Layer 6 of a small transformer language model trained on English Wikipedia (11 layers, counted from 0, width 96).
In attention head 1, each number of a token's query is one row of weights dot the token's vector x. The head spreads its attention over the tokens so far by the softmax of query dot key.

Query weights of the head. A number n stands for n times 0.0087.
q0: 1 0 -2 -7 -5 8 6 3 -5 5 -1 11 -1 5 -2 7 -8 -5 -2 7 2 0 0 -6 1 6 -6 5 -5 -6 0 -2 4 -7 -3 0 -4 -4 1 -1 -8 1 -4 3 -4 -5 5 -1 3 3 2 -5 -4 -4 -4 3 8 0 2 6 3 -6 6 3 2 -2 -5 2 6 -10 1 -7 -1 1 -4 -2 -6 5 -3 2 1 1 -9 -4 2 7 -5 -1 -1 -5 6 -16 -3 -1 -13 -2
q1: 4 -3 2 2 -2 2 -4 7 -9 -1 -3 -2 -12 -5 -5 0 0 0 -1 -8 -4 3 3 4 -8 10 -4 6 -8 3 -10 -3 0 4 1 5 -12 -1 -8 -7 1 3 -4 2 3 5 9 -4 3 1 5 1 9 3 -1 -1 4 -7 0 -5 -4 1 -5 5 -4 -1 -3 11 -2 0 3 10 1 1 4 -4 2 0 -1 -2 -14 -5 -1 -4 -5 -9 7 -2 -2 -1 2 1 7 -2 9 2
q2: 6 5 -5 -4 3 -1 -4 -4 10 -10 -3 4 3 -4 -5 -8 12 7 7 -2 -7 -5 -5 3 0 -4 4 0 4 -9 2 13 -13 1 -13 -18 4 4 -6 5 8 -4 -2 -6 -1 -9 -16 11 -2 -10 -4 5 -4 0 5 6 -5 -3 5 6 6 -4 1 3 10 -13 -2 3 4 16 7 -6 1 -16 5 -7 7 5 12 9 -4 -3 9 12 5 7 -2 -6 -2 6 3 7 4 -13 -10 -6
q3: -11 -1 5 -6 8 9 5 -3 -1 2 2 -4 -5 -3 2 4 -13 -2 4 1 2 11 -6 -6 0 -2 -2 -4 -4 9 -10 -7 -2 -1 14 11 0 -5 14 -2 -18 -6 -2 -2 4 9 19 -26 6 11 -2 4 5 1 1 -3 6 1 -4 -8 -11 -1 -5 5 4 3 -6 0 -4 -19 -10 -4 -7 23 -9 11 -4 -6 -14 -12 4 14 -14 -12 -10 -7 -3 9 -5 -10 -6 -18 -1 4 -1 2
q4: 8 1 9 -7 2 1 -4 -15 6 -6 -10 -5 3 2 -8 2 -1 8 -2 -4 0 -6 2 6 -8 1 -3 3 -2 8 5 6 -7 8 6 -4 1 7 -5 3 -6 2 -7 -8 -10 -7 5 11 -2 -1 -4 2 2 -2 2 -4 -9 4 8 6 -2 13 -6 -2 -8 -2 4 10 8 5 13 4 1 5 5 -2 8 -3 8 2 -7 -2 3 -3 4 7 1 -1 2 7 0 10 3 3 5 -6
q5: 0 -9 0 8 -14 0 2 7 5 7 6 -18 2 8 -1 21 20 1 7 5 -8 -20 15 12 7 -6 -10 15 19 -9 4 7 -2 2 -13 -7 3 4 -27 -3 13 -6 6 0 -4 -9 -12 16 -2 -1 5 -8 -5 0 6 1 -3 8 11 6 4 1 -7 -1 -8 -12 3 3 19 17 4 13 10 -4 3 -12 -3 0 21 9 -4 -16 10 11 8 21 -7 -9 2 15 3 29 -4 -13 -1 4
q6: -6 -4 -5 -11 8 -2 -3 1 2 -15 -6 3 -12 -4 7 -2 1 -6 2 -2 -9 1 -9 6 5 2 -4 -4 -6 5 -5 4 -11 4 4 10 -3 6 12 4 10 -4 6 15 15 -10 15 -24 -2 9 -12 -8 10 10 -2 -6 12 6 -9 -1 13 4 2 10 -15 5 7 -16 -3 8 13 -9 -22 13 -10 10 7 -12 -20 -4 13 3 2 -16 5 -13 -1 5 2 2 -9 -18 -16 5 12 -4
q7: -11 -7 -1 -19 -1 -20 -3 6 3 -7 -14 -2 -3 -6 -3 -8 5 -15 -5 11 -4 9 -5 4 -3 0 -11 -9 -10 4 -14 7 -11 10 3 6 -8 11 -4 0 15 1 13 10 25 0 14 -13 4 2 -4 -12 16 3 -8 -7 21 -2 -10 9 13 -1 6 6 -23 15 0 -12 -5 11 13 -10 -8 16 -6 12 11 -15 -25 -10 19 -4 -8 -12 4 -10 1 9 -2 -4 -13 -24 -18 -2 17 -2
q8: -10 -9 -2 -11 -24 5 12 14 -6 16 17 3 2 11 -14 3 -12 5 -16 9 19 2 -9 -18 -4 -1 13 -17 13 -17 12 6 5 2 7 -2 -13 -6 -30 -19 15 -13 6 1 3 -16 -6 8 22 -11 8 -2 12 1 11 17 4 -2 -5 0 -3 9 8 -11 -11 20 8 -23 -12 15 0 0 14 -11 6 -11 -2 18 -15 4 7 3 -3 26 6 13 1 7 4 8 -13 -18 -4 12 5 2
q9: 6 0 5 18 11 12 -8 1 -9 -9 15 -11 -25 27 19 -5 -18 -1 2 -11 -21 -42 1 -1 -1 1 -1 -7 -7 2 1 -8 -5 8 1 23 -5 5 23 27 -4 -11 10 14 -1 -26 16 -35 -23 14 0 -10 9 -10 -5 -12 -3 43 -2 7 -7 23 -6 17 -12 -22 -2 -1 8 10 -27 -20 -42 -12 -8 23 -11 -14 -14 -10 -14 6 0 -7 -24 -29 -15 13 28 15 -21 -18 5 9 21 -13
q10: -7 5 13 0 0 11 -2 0 -9 4 27 -5 -4 19 8 3 -5 8 -2 17 -6 37 -6 7 8 5 -3 35 -48 33 8 28 19 -18 44 -27 -13 2 17 16 79 -6 -4 21 52 7 4 29 -6 42 -20 27 -13 26 12 -19 33 22 -23 23 -25 19 14 -31 -4 19 0 0 -63 25 -14 12 26 -29 -24 8 10 23 11 8 -12 16 17 33 12 5 -58 -52 11 -11 23 -17 46 26 -22 -9
q11: -30 32 -1 -32 12 32 -15 -16 4 -20 5 0 -12 -1 -42 19 -16 -22 -10 11 -44 -5 -6 12 22 1 16 -7 34 -11 -20 -16 3 -28 46 19 -71 11 -20 -37 -31 29 -29 37 27 0 -5 25 38 -6 30 3 2 -25 4 17 -60 -15 -14 -31 -6 -1 -54 -11 7 -5 -16 -2 31 5 -20 -3 -17 24 2 2 28 23 41 20 -19 74 8 4 -22 15 -46 -56 -20 -33 -18 -16 -30 -3 28 -22
q12: -47 23 6 -9 -47 -9 -26 15 -14 29 -57 -12 31 -8 -14 -28 36 -6 20 25 -53 25 -21 -2 22 26 10 29 -38 -1 23 15 -49 2 4 -16 -19 -28 -7 -25 -56 26 54 -4 -31 -9 -39 -15 -24 -32 20 37 31 -13 -40 -10 -16 13 -6 -10 14 -28 19 5 -26 13 28 -1 2 -2 14 36 -9 40 52 5 8 -15 -31 21 -1 8 8 32 2 -12 37 1 -24 -34 27 -11 -1 -18 25 7
q13: 53 6 -18 -35 11 -42 2 30 -42 -23 -7 61 -2 -11 -2 -23 -5 -18 2 43 20 -5 -5 -6 53 42 4 -32 -23 15 -34 -24 -9 4 -8 -36 -10 -5 -19 50 -38 -4 6 -41 -17 -15 -24 -12 -9 24 28 15 13 12 -6 16 26 -30 -28 29 -6 -22 5 -33 32 16 -3 -1 11 32 -16 28 -10 -9 -6 -21 27 -75 33 -20 50 5 -13 35 -1 -18 -50 9 19 2 2 28 1 1 -18 2
q14: -14 4 -26 -5 14 5 -17 -49 -40 -31 36 -20 31 28 29 -25 30 -24 -31 -3 -16 -11 -30 -44 8 17 27 16 -22 17 -13 4 -18 -2 -45 6 12 9 32 -45 -29 -9 -4 -9 -9 3 -24 22 -52 26 4 10 0 -6 32 15 -36 10 10 11 5 6 -6 -1 -54 4 44 8 -39 13 -19 56 50 -6 -52 1 -9 33 -14 -8 7 -14 -23 31 -37 -1 -1 8 38 -19 -15 10 16 -33 -3 19
q15: 32 17 -28 -20 35 -20 10 -3 1 -19 36 25 9 -35 13 5 -16 -15 28 11 -43 -29 15 10 -10 7 -5 27 20 49 -3 -17 1 -16 -30 37 -10 -7 3 12 -24 -13 26 21 -29 -39 4 50 65 19 1 -19 40 11 14 -4 6 -9 3 15 -4 5 52 -17 -14 7 -20 -7 1 35 9 -40 -7 13 16 -61 24 33 -23 44 -24 23 7 21 19 2 14 10 -16 -16 -16 -15 -31 -3 8 19
q16: -3 4 -1 -4 6 -1 3 4 3 1 13 3 -5 -4 -5 -5 -1 -1 0 2 2 -9 -3 -12 4 -4 -8 -4 -3 -1 6 4 4 3 0 6 5 0 12 -6 -1 -6 2 2 4 2 -5 3 -5 9 -3 -7 -9 -4 6 -8 7 5 5 -1 11 4 11 1 6 2 -3 2 0 2 -2 -1 -1 7 -9 10 -6 -3 1 6 3 6 3 -6 1 0 0 3 -5 -1 -1 -7 0 5 -2 3
q17: -7 -2 -2 -12 5 1 -4 -13 0 1 4 12 -4 -1 -3 0 -2 9 1 4 -9 12 0 0 0 -3 1 -13 0 -1 -3 5 -13 8 1 -4 3 -3 1 -5 -3 -1 -5 -5 8 1 -4 -8 5 4 0 -3 4 4 11 -8 2 -6 -14 -4 -6 -15 4 4 7 -3 14 -6 3 -9 0 -2 1 2 -6 4 7 3 -6 -8 -3 13 -10 3 4 0 0 3 -4 -6 -2 -14 12 -2 5 1
q18: 10 0 -1 3 2 3 0 0 -2 -6 -14 -5 11 -3 -1 -3 2 9 -8 -6 -6 4 8 10 -11 0 -5 2 10 8 -5 1 -10 -4 -3 -12 -9 1 -15 -1 2 7 -8 -6 -16 -8 14 5 -7 0 6 -7 10 6 -5 -2 -3 9 7 -2 5 -4 -9 2 3 -1 5 5 2 4 11 3 -6 -6 12 -1 5 -1 3 2 -9 -5 -3 0 9 0 -2 -2 5 12 12 6 8 3 4 -2
q19: -5 3 -4 -5 2 -1 3 11 -8 5 12 3 -8 -3 9 -1 9 -6 4 6 1 -2 -1 -2 8 4 9 4 -1 -9 1 7 6 -3 -3 4 3 -1 4 6 0 2 6 3 3 5 -11 -4 7 -5 6 5 -10 -5 -6 -5 0 -4 -12 -6 8 -2 0 4 10 0 -7 -10 -3 -4 -12 -6 -3 -2 -9 -2 -14 5 10 -4 4 1 -2 -1 -4 -1 3 0 -7 -11 2 -4 -2 -3 -2 6
q20: -10 2 1 -14 17 6 -2 -7 -6 -3 -12 0 0 -10 2 -1 -18 0 0 -1 -1 17 -10 1 3 -1 -4 -10 -2 13 -8 -7 -6 6 12 11 9 -6 16 -1 -17 -5 -3 -4 4 7 25 -26 2 13 -11 12 7 5 -3 0 4 6 -11 -1 -2 2 -2 7 2 6 -1 -4 -3 -16 1 -7 -6 19 -7 13 1 -11 -17 -2 11 10 -7 -12 -5 -6 7 5 -5 -13 -7 -26 -5 10 5 4
q21: 4 16 -7 -6 8 -2 10 -12 6 -13 -10 -2 6 -4 -1 -6 -3 0 -3 -8 9 16 -11 -2 -10 -6 6 -11 -10 -2 4 4 -10 -12 11 11 0 2 9 -1 -8 4 -16 -11 -2 1 20 2 3 8 -10 1 0 8 2 0 -14 -11 1 0 -4 0 12 -8 -6 11 0 -15 1 -11 7 -11 1 9 -9 4 13 -10 -18 7 -5 6 0 -9 -8 3 10 -8 6 -3 3 -10 11 17 -1 -6
q22: 5 -7 7 -4 -4 7 9 10 0 2 10 -13 -2 13 9 3 4 2 5 7 -2 -22 9 -1 9 10 -10 4 6 -5 -7 1 7 3 -4 -1 -4 -2 -6 6 14 -13 8 9 10 -8 -20 -1 -6 7 -5 -11 4 -1 5 0 6 6 9 -5 1 0 9 -3 -6 4 -3 -3 7 11 -12 7 2 -9 4 -5 -5 1 18 -1 -3 -12 -11 -2 -3 -5 -13 3 3 0 2 3 -7 -11 7 -5
q23: 8 -3 8 4 2 12 -4 9 -4 -4 11 -8 -13 12 15 3 -11 2 12 -2 -12 -31 7 1 5 1 -9 3 0 0 -11 -9 6 9 -2 5 -3 -1 10 19 5 -8 18 9 10 -11 -7 -16 -18 11 -7 -12 1 -5 8 -6 3 33 -1 2 -2 9 5 10 -5 -10 0 6 9 11 -25 -4 -12 -10 -1 2 -8 -3 9 -7 -1 -5 -16 -7 -9 -14 -14 11 14 3 -3 -5 -11 -4 11 -10
q24: 23 7 11 16 -14 12 1 -7 0 25 14 11 38 1 -8 -15 -14 4 3 -13 20 13 3 3 -4 -6 -3 3 -2 -26 8 -15 32 -9 -6 -13 -10 6 7 -4 -24 28 36 -22 -9 10 -13 21 10 -8 -14 1 -18 -32 -10 5 -29 4 -5 2 5 -11 8 -10 -4 3 -2 -1 11 -11 -33 -19 11 -22 27 -14 12 14 34 -26 8 16 -13 16 -17 -2 9 19 9 0 2 17 7 -6 16 0
q25: 29 20 16 40 8 43 1 -22 -6 -2 29 9 7 37 18 -3 -22 28 22 -40 3 -31 10 -4 -3 -3 6 -6 21 -6 19 -22 34 -5 -1 5 32 -21 34 21 -27 2 -12 -10 -22 -12 -6 -18 -37 -2 6 5 -16 -5 -4 -2 -44 32 -2 -6 -23 5 -17 18 10 -31 7 5 15 -13 -73 -8 -16 -31 6 13 -14 26 35 -7 -25 4 5 11 -20 -14 -13 8 35 14 8 8 20 -2 0 -7
q26: -43 5 7 -6 -20 10 -4 43 -8 25 21 -17 -36 -4 6 -21 -35 -28 -41 11 7 -19 -2 -1 28 3 44 -20 -31 -56 13 34 -16 1 -15 -10 -35 14 -28 -2 4 -13 47 -6 -28 -17 9 14 26 3 8 20 -7 -32 27 10 26 11 11 17 8 51 -3 -6 -3 0 -5 -30 -8 -2 22 -9 -14 -26 23 -16 -27 -11 -43 -4 10 17 1 -32 -24 -16 -5 8 -1 7 -30 -7 37 16 -11 -20
q27: -48 1 -19 -11 4 8 1 -23 12 9 10 48 2 9 -26 -34 -38 17 14 -23 56 -25 48 -44 35 9 6 21 12 36 19 -44 1 18 -48 -22 -2 2 -1 15 -9 23 -29 -13 -17 17 41 1 -52 33 -7 -39 -6 12 10 18 3 3 -21 34 -22 37 28 -5 28 -10 20 -2 27 46 -9 9 13 -3 12 -7 45 30 29 -1 14 10 -9 -62 -1 -45 17 25 -29 -1 -34 -14 23 -30 -34 9
q28: 59 -31 2 17 -5 -13 8 -12 -5 19 -23 -45 15 -41 -7 -20 -33 -23 -43 -6 10 -18 -16 -2 -17 29 -34 -33 -28 9 38 -13 -14 8 -5 3 -25 34 4 -32 -11 43 -19 11 34 -14 17 -28 -3 1 -26 26 51 -15 -38 24 5 1 14 -94 7 -25 -15 -46 9 6 6 26 8 16 33 -22 12 36 -49 1 -30 -34 27 -19 -22 -8 22 58 -27 0 2 -18 -4 5 -33 6 9 12 18 14
q29: 23 29 4 20 21 -9 -88 -2 9 1 -8 14 -16 -6 -3 3 1 -15 -26 52 3 -2 -22 26 44 23 10 -42 21 -4 43 37 -50 -18 -13 -23 -16 1 35 -14 2 34 -2 10 6 1 10 21 -12 -35 -10 13 -17 14 -1 9 46 -16 -2 -19 7 23 26 -6 5 -40 37 16 -9 18 12 -13 -31 -15 -5 17 -15 3 84 -19 8 -6 4 5 -9 -13 46 -1 20 7 24 18 -19 -21 7 6
q30: -36 4 -23 -59 15 -24 19 -14 8 -34 -32 -7 17 -37 -4 25 15 -18 -27 4 -28 -19 -36 30 -3 -27 -24 -71 12 -54 -3 -32 18 2 12 18 24 -8 -17 10 -4 -7 -16 2 11 6 10 38 12 2 -34 -8 -19 31 -42 9 22 -36 -9 22 -3 -11 -16 24 -37 1 0 50 -40 4 33 -9 -4 -28 -26 -28 14 -13 3 -35 2 -28 -30 -14 63 10 24 -12 -5 -13 24 12 -37 -37 -6 -10
q31: 20 -43 -2 13 -35 32 -8 -10 39 28 9 17 -27 6 11 20 -17 -3 -8 42 29 -19 -25 -3 -35 -22 -17 -32 -5 1 -14 -2 -21 34 81 -4 -32 4 -21 6 -2 -18 5 21 -34 -8 31 4 -45 9 -12 -34 -15 15 -12 3 -59 -33 -45 9 25 12 18 17 -4 0 -19 7 10 3 24 0 9 -19 -12 49 12 15 -6 -13 -44 -24 1 -11 -28 44 35 6 5 -11 22 22 3 25 5 8

Each question shows a short text with each token's key, already scaled and adjusted for position as the last token sees it. A number n stands for n times 0.018.

Then comes the last token's vector x. A number n stands for n times 0.049.

0 " cast": -3 1 -1 -3 -3 1 9 21 7 16 -21 29 -23 1 8 23 -2 0 -2 0 4 8 -7 -5 8 -33 -25 5 -1 -22 -45 13
1 " as": 3 -1 -1 4 0 -3 -7 29 2 33 -33 8 -56 2 22 -1 0 2 -6 3 5 4 -22 -31 10 -73 -11 10 3 -20 -38 14
2 " Jane": -3 -4 1 1 1 1 10 20 -6 21 -8 22 -6 5 40 21 9 3 2 -1 4 8 -9 -3 3 -31 -9 7 -11 21 -24 -3
3 " Mar": 0 -3 1 4 -3 -3 -1 5 -9 -3 19 21 29 31 45 -40 -1 0 1 1 4 1 -7 -9 8 -14 -21 4 18 -20 25 -6
4 "ry": -3 -1 1 -2 4 9 -5 3 -1 -11 51 22 -4 -28 -16 19 -2 -1 4 -3 -2 -4 -1 -9 -1 -4 -10 45 39 -41 0 -56
5 "ot": 2 -1 3 -3 1 1 3 6 -2 -2 -3 33 -13 35 7 -37 5 1 -1 2 0 -1 -5 -3 -4 -6 13 34 39 -41 8 -27
x: 17 -33 -20 -6 4 -24 -10 -31 12 -7 -16 -15 1 -2 -24 -2 18 -6 9 -10 21 16 42 -36 -8 -9 -8 16 -1 13 -57 -32 -32 25 22 17 -46 29 -1 -42 17 -26 3 14 3 1 23 -6 -5 -15 15 29 -9 -57 7 6 -52 -13 20 -3 -20 22 -26 0 -11 31 -40 -26 3 -9 -10 15 24 30 -39 -13 10 -41 -22 8 10 -24 8 -10 11 22 -13 -27 -12 19 -29 20 27 25 -2 -7
Which token does the last token look at most, and with what share of its attention? 1 " as", with about 100%

0 "ist": -2 3 -3 2 -1 -1 9 23 2 21 -21 20 -31 6 41 23 2 0 4 -3 7 6 -14 -7 1 -32 -7 -7 -1 -49 -15 -3
1 " training": -2 0 0 2 -3 -7 8 25 -1 29 -20 12 -37 5 30 20 -4 -2 3 0 7 8 -13 -6 -5 -34 -9 -5 -10 -45 0 -3
2 " (": 2 1 -1 2 3 1 -10 30 0 37 -30 1 -63 -3 18 -18 2 3 -5 1 3 6 -26 -36 9 -85 -14 6 4 -20 -39 18
3 "3": 2 -1 -3 8 -2 -10 1 19 -19 25 -1 -5 -24 11 4 9 1 1 -6 7 11 7 -21 -14 -7 -47 4 12 -2 27 -40 9
4 ".": -4 -5 6 4 -5 -10 0 13 -12 10 -8 -71 18 10 -35 0 1 -1 -7 11 6 0 -20 -18 -1 -24 11 -41 -8 -14 -23 -6
5 "5": -4 -8 6 6 -6 -8 4 11 -10 8 38 -84 -13 -4 -31 -14 -4 -1 -4 9 5 5 -6 -4 -3 -15 -7 -33 17 19 -12 -23
x: 65 -5 5 32 20 -44 -14 13 -40 8 -13 -8 -5 18 -15 36 5 -4 -24 33 21 13 16 13 -31 -6 3 56 -15 -18 -31 6 5 14 -10 5 -7 7 -11 13 24 -28 -19 5 22 11 27 -26 16 38 5 -45 22 -40 17 9 13 2 11 24 20 1 -2 -8 -9 8 -6 -1 8 -4 39 34 -7 31 -9 -12 1 -57 -32 -24 3 4 -8 -4 18 35 30 20 -18 23 -24 -23 -13 14 5 41
Which token does the last token look at most, and with what share of its attention? 2 " (", with about 100%

0 " the": -1 0 -2 2 2 3 -15 30 1 36 -36 4 -68 -6 20 -21 -2 0 0 -1 2 5 -23 -37 12 -89 -15 5 -4 -19 -38 14
1 " United": -1 3 -8 10 2 -3 7 21 -15 23 -24 11 -24 14 19 -5 4 -2 4 0 13 10 -19 -10 -1 -40 -14 7 -26 25 -12 19
2 " States": -1 -3 -4 11 -3 -6 5 8 -20 -1 -8 -11 -21 -13 55 -7 3 1 2 2 9 4 -16 -12 0 -19 -16 -5 -6 -26 7 13
3 " in": 1 -4 -5 9 -2 -7 1 11 -2 11 -11 -16 -10 3 54 4 0 -2 -4 2 8 5 -15 -13 -4 -20 8 -10 22 -41 -19 33
4 " 1935": -2 -2 -4 11 -2 -12 1 19 -21 20 2 4 -32 -26 22 16 3 4 -10 6 16 9 -24 -20 -3 -47 -16 -19 -6 -14 10 14
5 ".": -2 1 -3 2 2 0 -9 27 3 29 -26 6 -58 -8 31 -12 0 0 -1 -2 2 7 -20 -31 12 -69 -17 -5 7 -15 -32 16
x: 76 51 -13 20 19 -22 -52 -19 -15 2 18 -9 -4 28 -10 3 6 -17 -15 25 4 -3 9 -31 44 11 -22 7 44 18 -47 10 -21 0 22 6 -10 13 4 -16 12 7 3 12 23 26 37 10 26 -32 27 3 -35 -33 19 -25 -4 -15 15 29 -12 -10 -20 -10 5 4 0 -5 6 -40 28 30 14 15 -29 16 -20 -3 -28 9 -15 -29 17 -10 -2 4 15 27 -8 45 -11 -14 8 -15 0 4
To which token does the last token give the most attention? 0 " the"

0 " Scar": -1 -6 -1 -8 -5 5 12 14 7 11 -22 51 -31 -5 -18 -26 -1 1 6 2 -4 5 -3 0 -3 -19 -26 18 -6 -20 -5 10
1 "let": 0 2 -7 -2 -3 5 13 10 10 6 -11 43 -32 -15 -46 -36 -6 -3 6 -2 -2 4 -4 -1 -8 -12 -17 28 1 -15 4 11
2 " Pi": 3 4 0 -6 -8 -6 15 10 1 6 -30 33 -19 2 7 -26 -3 0 4 2 -2 -4 0 7 -5 -1 -32 4 2 -63 1 -1
3 "mp": 7 2 -4 2 -3 -1 6 6 -1 6 -5 4 -34 -39 9 -45 2 2 -3 -1 5 3 -1 0 -6 -3 -1 20 34 22 21 -40
4 "ern": 2 6 -4 -1 -5 -4 8 -1 0 -8 -11 23 -48 -35 6 -47 2 0 3 2 2 -6 7 3 -12 8 16 41 12 -4 11 -2
5 "el": -4 -2 0 -1 -6 -6 9 14 -5 11 -25 30 -31 -13 8 -34 7 1 -7 4 6 5 -14 -7 -9 -22 4 6 3 -40 36 9
x: -7 -14 2 -2 40 -45 3 -6 9 -5 10 -12 4 -5 -4 10 -15 -11 7 -5 17 9 36 -15 14 -16 -16 -5 0 26 -72 -14 -7 -6 15 1 -39 12 -5 -46 36 10 0 -4 -9 -8 42 -6 22 -21 18 18 -6 -54 10 0 -62 -26 23 30 -22 -5 -47 -6 16 13 -14 17 -11 -27 31 14 7 24 -48 -21 3 -19 -39 10 12 -32 3 -2 -3 14 -16 0 6 19 -19 13 14 1 7 -5
Which token does the last token look at most, and with what share of its attention? 5 "el", with about 70%

0 " school": 1 0 -2 5 0 -3 9 19 4 21 -11 14 -16 11 3 14 -1 2 0 2 5 10 -17 -10 -1 -31 -9 -6 -3 -25 -26 61
1 ")": 0 2 -3 4 2 -3 0 25 -1 22 -25 14 -39 -3 20 3 -1 -3 0 -1 5 6 -22 -25 13 -59 -26 -1 5 -12 -36 26
2 ",": 2 0 -2 2 4 2 -12 31 3 38 -34 6 -65 -8 23 -17 1 1 -3 -2 3 8 -26 -38 14 -90 -18 5 1 -17 -38 11
3 " which": 0 1 -1 5 -10 -12 9 22 6 23 -9 2 -22 5 23 -1 -1 -2 -6 7 8 6 -14 -13 -13 -33 -28 0 12 20 -19 21
4 " groups": 0 3 2 1 -4 -5 12 18 -4 16 -15 16 -19 -1 39 2 -6 -1 2 4 6 5 -9 -1 4 -27 -6 0 -4 23 -35 23
5 " the": -1 1 1 2 -3 -2 -6 30 1 30 -26 9 -44 -2 32 -10 1 0 -1 3 3 3 -21 -26 11 -70 -18 3 2 -11 -39 17
x: 48 43 -24 6 10 -30 -62 -14 3 3 22 -14 -14 20 -18 -14 -8 -7 -9 28 3 -1 -6 -40 48 -3 6 8 54 18 -47 21 -31 -7 30 13 3 24 -7 -17 7 -2 -3 15 -4 39 22 13 21 -26 16 5 -30 -33 7 -2 -4 -21 10 47 -12 -5 -16 -2 -1 14 -1 -3 -3 -36 29 25 21 -2 -25 -4 1 -33 -20 -8 -28 -11 -16 -17 0 16 8 43 -16 38 -7 -14 -3 -8 3 1
Which token does the last token look at most, and with what share of its attention? 2 ",", with about 70%

0 ",": 0 2 -4 3 4 3 -14 31 2 38 -33 4 -66 -7 23 -21 -3 1 -1 -2 3 8 -27 -40 12 -92 -16 4 3 -18 -37 10
1 " Stephen": 2 1 -1 4 -2 -4 9 25 -9 28 -1 35 -2 4 27 -18 5 5 -5 7 8 10 -16 -8 -5 -40 -17 -5 3 29 -16 6
2 "s": -3 -3 -4 3 -3 -3 6 8 3 -3 2 31 -16 -8 31 -56 -2 -2 0 4 3 2 -4 -3 -4 -5 14 27 26 8 31 -18
3 " was": 1 -1 0 3 -2 -8 4 20 0 19 -19 15 -28 32 32 -15 -1 -3 -1 5 6 3 -15 -15 -2 -38 -14 25 8 -34 -14 -4
4 " considered": 1 -2 4 5 -10 -16 9 22 -16 23 -1 6 -23 27 26 26 0 -2 -4 9 14 -1 -18 -9 1 -30 -13 -8 4 -12 -27 11
5 " by": -1 2 5 1 -3 -7 -2 26 -4 27 -26 4 -50 1 29 3 -1 -4 -3 6 5 3 -20 -24 10 -58 -3 2 3 -18 -39 5
x: 61 43 -23 -3 24 -15 -56 -20 -3 -13 19 -9 0 24 -24 -7 -3 -10 -10 16 8 4 16 -11 26 6 -8 24 47 33 -54 1 -7 -3 23 4 -13 18 8 -28 12 4 11 17 13 42 28 17 30 -32 28 11 -30 -46 23 -20 1 -17 21 36 -14 -3 -18 -6 -32 16 5 -10 -3 -37 28 17 20 1 -17 9 -6 -11 -42 -11 -9 -3 17 -16 -4 11 11 27 -18 33 -13 -4 8 -10 3 -5
Which two tokens does the last token look at most, in order? 0 ",", 5 " by"

0 ")": -1 1 -4 5 2 -4 1 25 -6 20 -26 11 -31 -9 30 14 1 -4 2 -3 7 6 -23 -25 12 -60 -38 11 6 -8 -26 15
1 "\n": 1 0 -2 2 2 3 -13 31 2 36 -33 10 -66 -9 20 -21 0 1 -1 -1 2 6 -24 -40 12 -91 -21 5 1 -16 -39 8
2 "-": 1 -5 2 4 -4 -4 -8 24 8 22 -28 13 -55 -5 16 -20 3 1 -8 6 5 5 -19 -37 2 -69 -20 -2 3 -8 -41 -1
3 " The": 1 0 2 2 -8 -6 2 24 8 20 -11 23 -32 8 13 -17 0 -3 0 5 4 2 -12 -18 -8 -41 -17 -17 -13 4 -41 -19
4 " House": -2 4 -2 2 -10 -10 17 8 5 -3 -26 4 2 12 5 -37 -3 -3 -2 9 7 1 -10 -3 -12 0 4 -3 -44 28 -9 4
5 " of": -1 5 6 -1 -12 -11 15 11 2 -1 -2 1 6 35 -21 -36 -2 -4 -1 14 2 -1 -11 -2 -7 -5 -21 -29 -39 -13 -21 33
x: 48 2 -7 22 16 -27 -5 20 13 -23 0 13 -19 54 -47 0 17 10 8 11 12 37 8 9 -11 1 -16 19 29 27 -50 39 -23 -23 34 -7 27 3 1 -15 39 -6 -4 14 19 14 -11 6 8 -8 12 13 -20 -23 23 7 -22 -11 -1 23 23 58 -26 -9 -1 19 -2 6 20 -32 38 16 -3 26 -21 35 -12 6 -32 -57 -3 16 -28 -16 2 5 -15 -2 10 37 -8 7 -21 10 -33 -1
Which token does the last token look at most, and with what share of its attention? 1 "\n", with about 80%

0 "\n\n": 0 0 -2 0 2 4 -16 29 3 36 -34 5 -71 -8 17 -26 -1 0 1 -2 0 6 -21 -42 12 -95 -20 4 -3 -19 -38 7
1 "The": 0 0 -2 3 -2 -1 -6 29 4 28 -30 8 -55 -8 12 -14 -2 -1 1 0 4 6 -18 -28 2 -67 -26 -1 -7 3 -40 4
2 " É": 5 6 -6 4 1 -1 8 14 0 14 -10 14 -20 2 19 -21 -5 -5 5 -4 7 9 -12 -8 -13 -29 -4 2 -47 27 -9 15
3 "col": -4 -1 8 3 -2 2 3 5 -20 -6 13 -17 -26 -23 22 -13 2 1 -1 6 8 1 -8 -10 -5 -14 -17 2 -10 33 -16 -35
4 "e": 0 2 -7 2 -1 0 10 4 23 -5 -21 17 -24 -50 15 -9 0 1 2 0 4 5 3 3 -15 16 55 5 -13 -3 38 -38
5 " de": -1 0 2 1 -7 -4 7 6 7 1 -13 25 8 32 44 -27 -3 -3 0 8 4 2 -3 7 -5 8 32 -25 5 -32 -17 -6
x: 19 3 15 -13 46 -39 -7 9 -1 -13 -17 -1 -10 27 -41 -31 24 -20 10 -12 15 11 9 0 25 0 -15 8 14 67 -37 9 -1 -18 -2 -2 -21 19 6 -21 23 -16 1 22 28 -6 7 7 22 -21 6 37 -23 -41 31 4 -7 2 21 -2 34 56 -48 -2 11 17 0 -14 1 -14 6 -1 32 -1 -61 -24 -4 -5 -26 -11 12 -29 -22 -19 11 31 -47 4 7 8 -3 -12 13 -15 -8 29
Which token does the last token look at most, and with what share of its attention? 0 "\n\n", with about 100%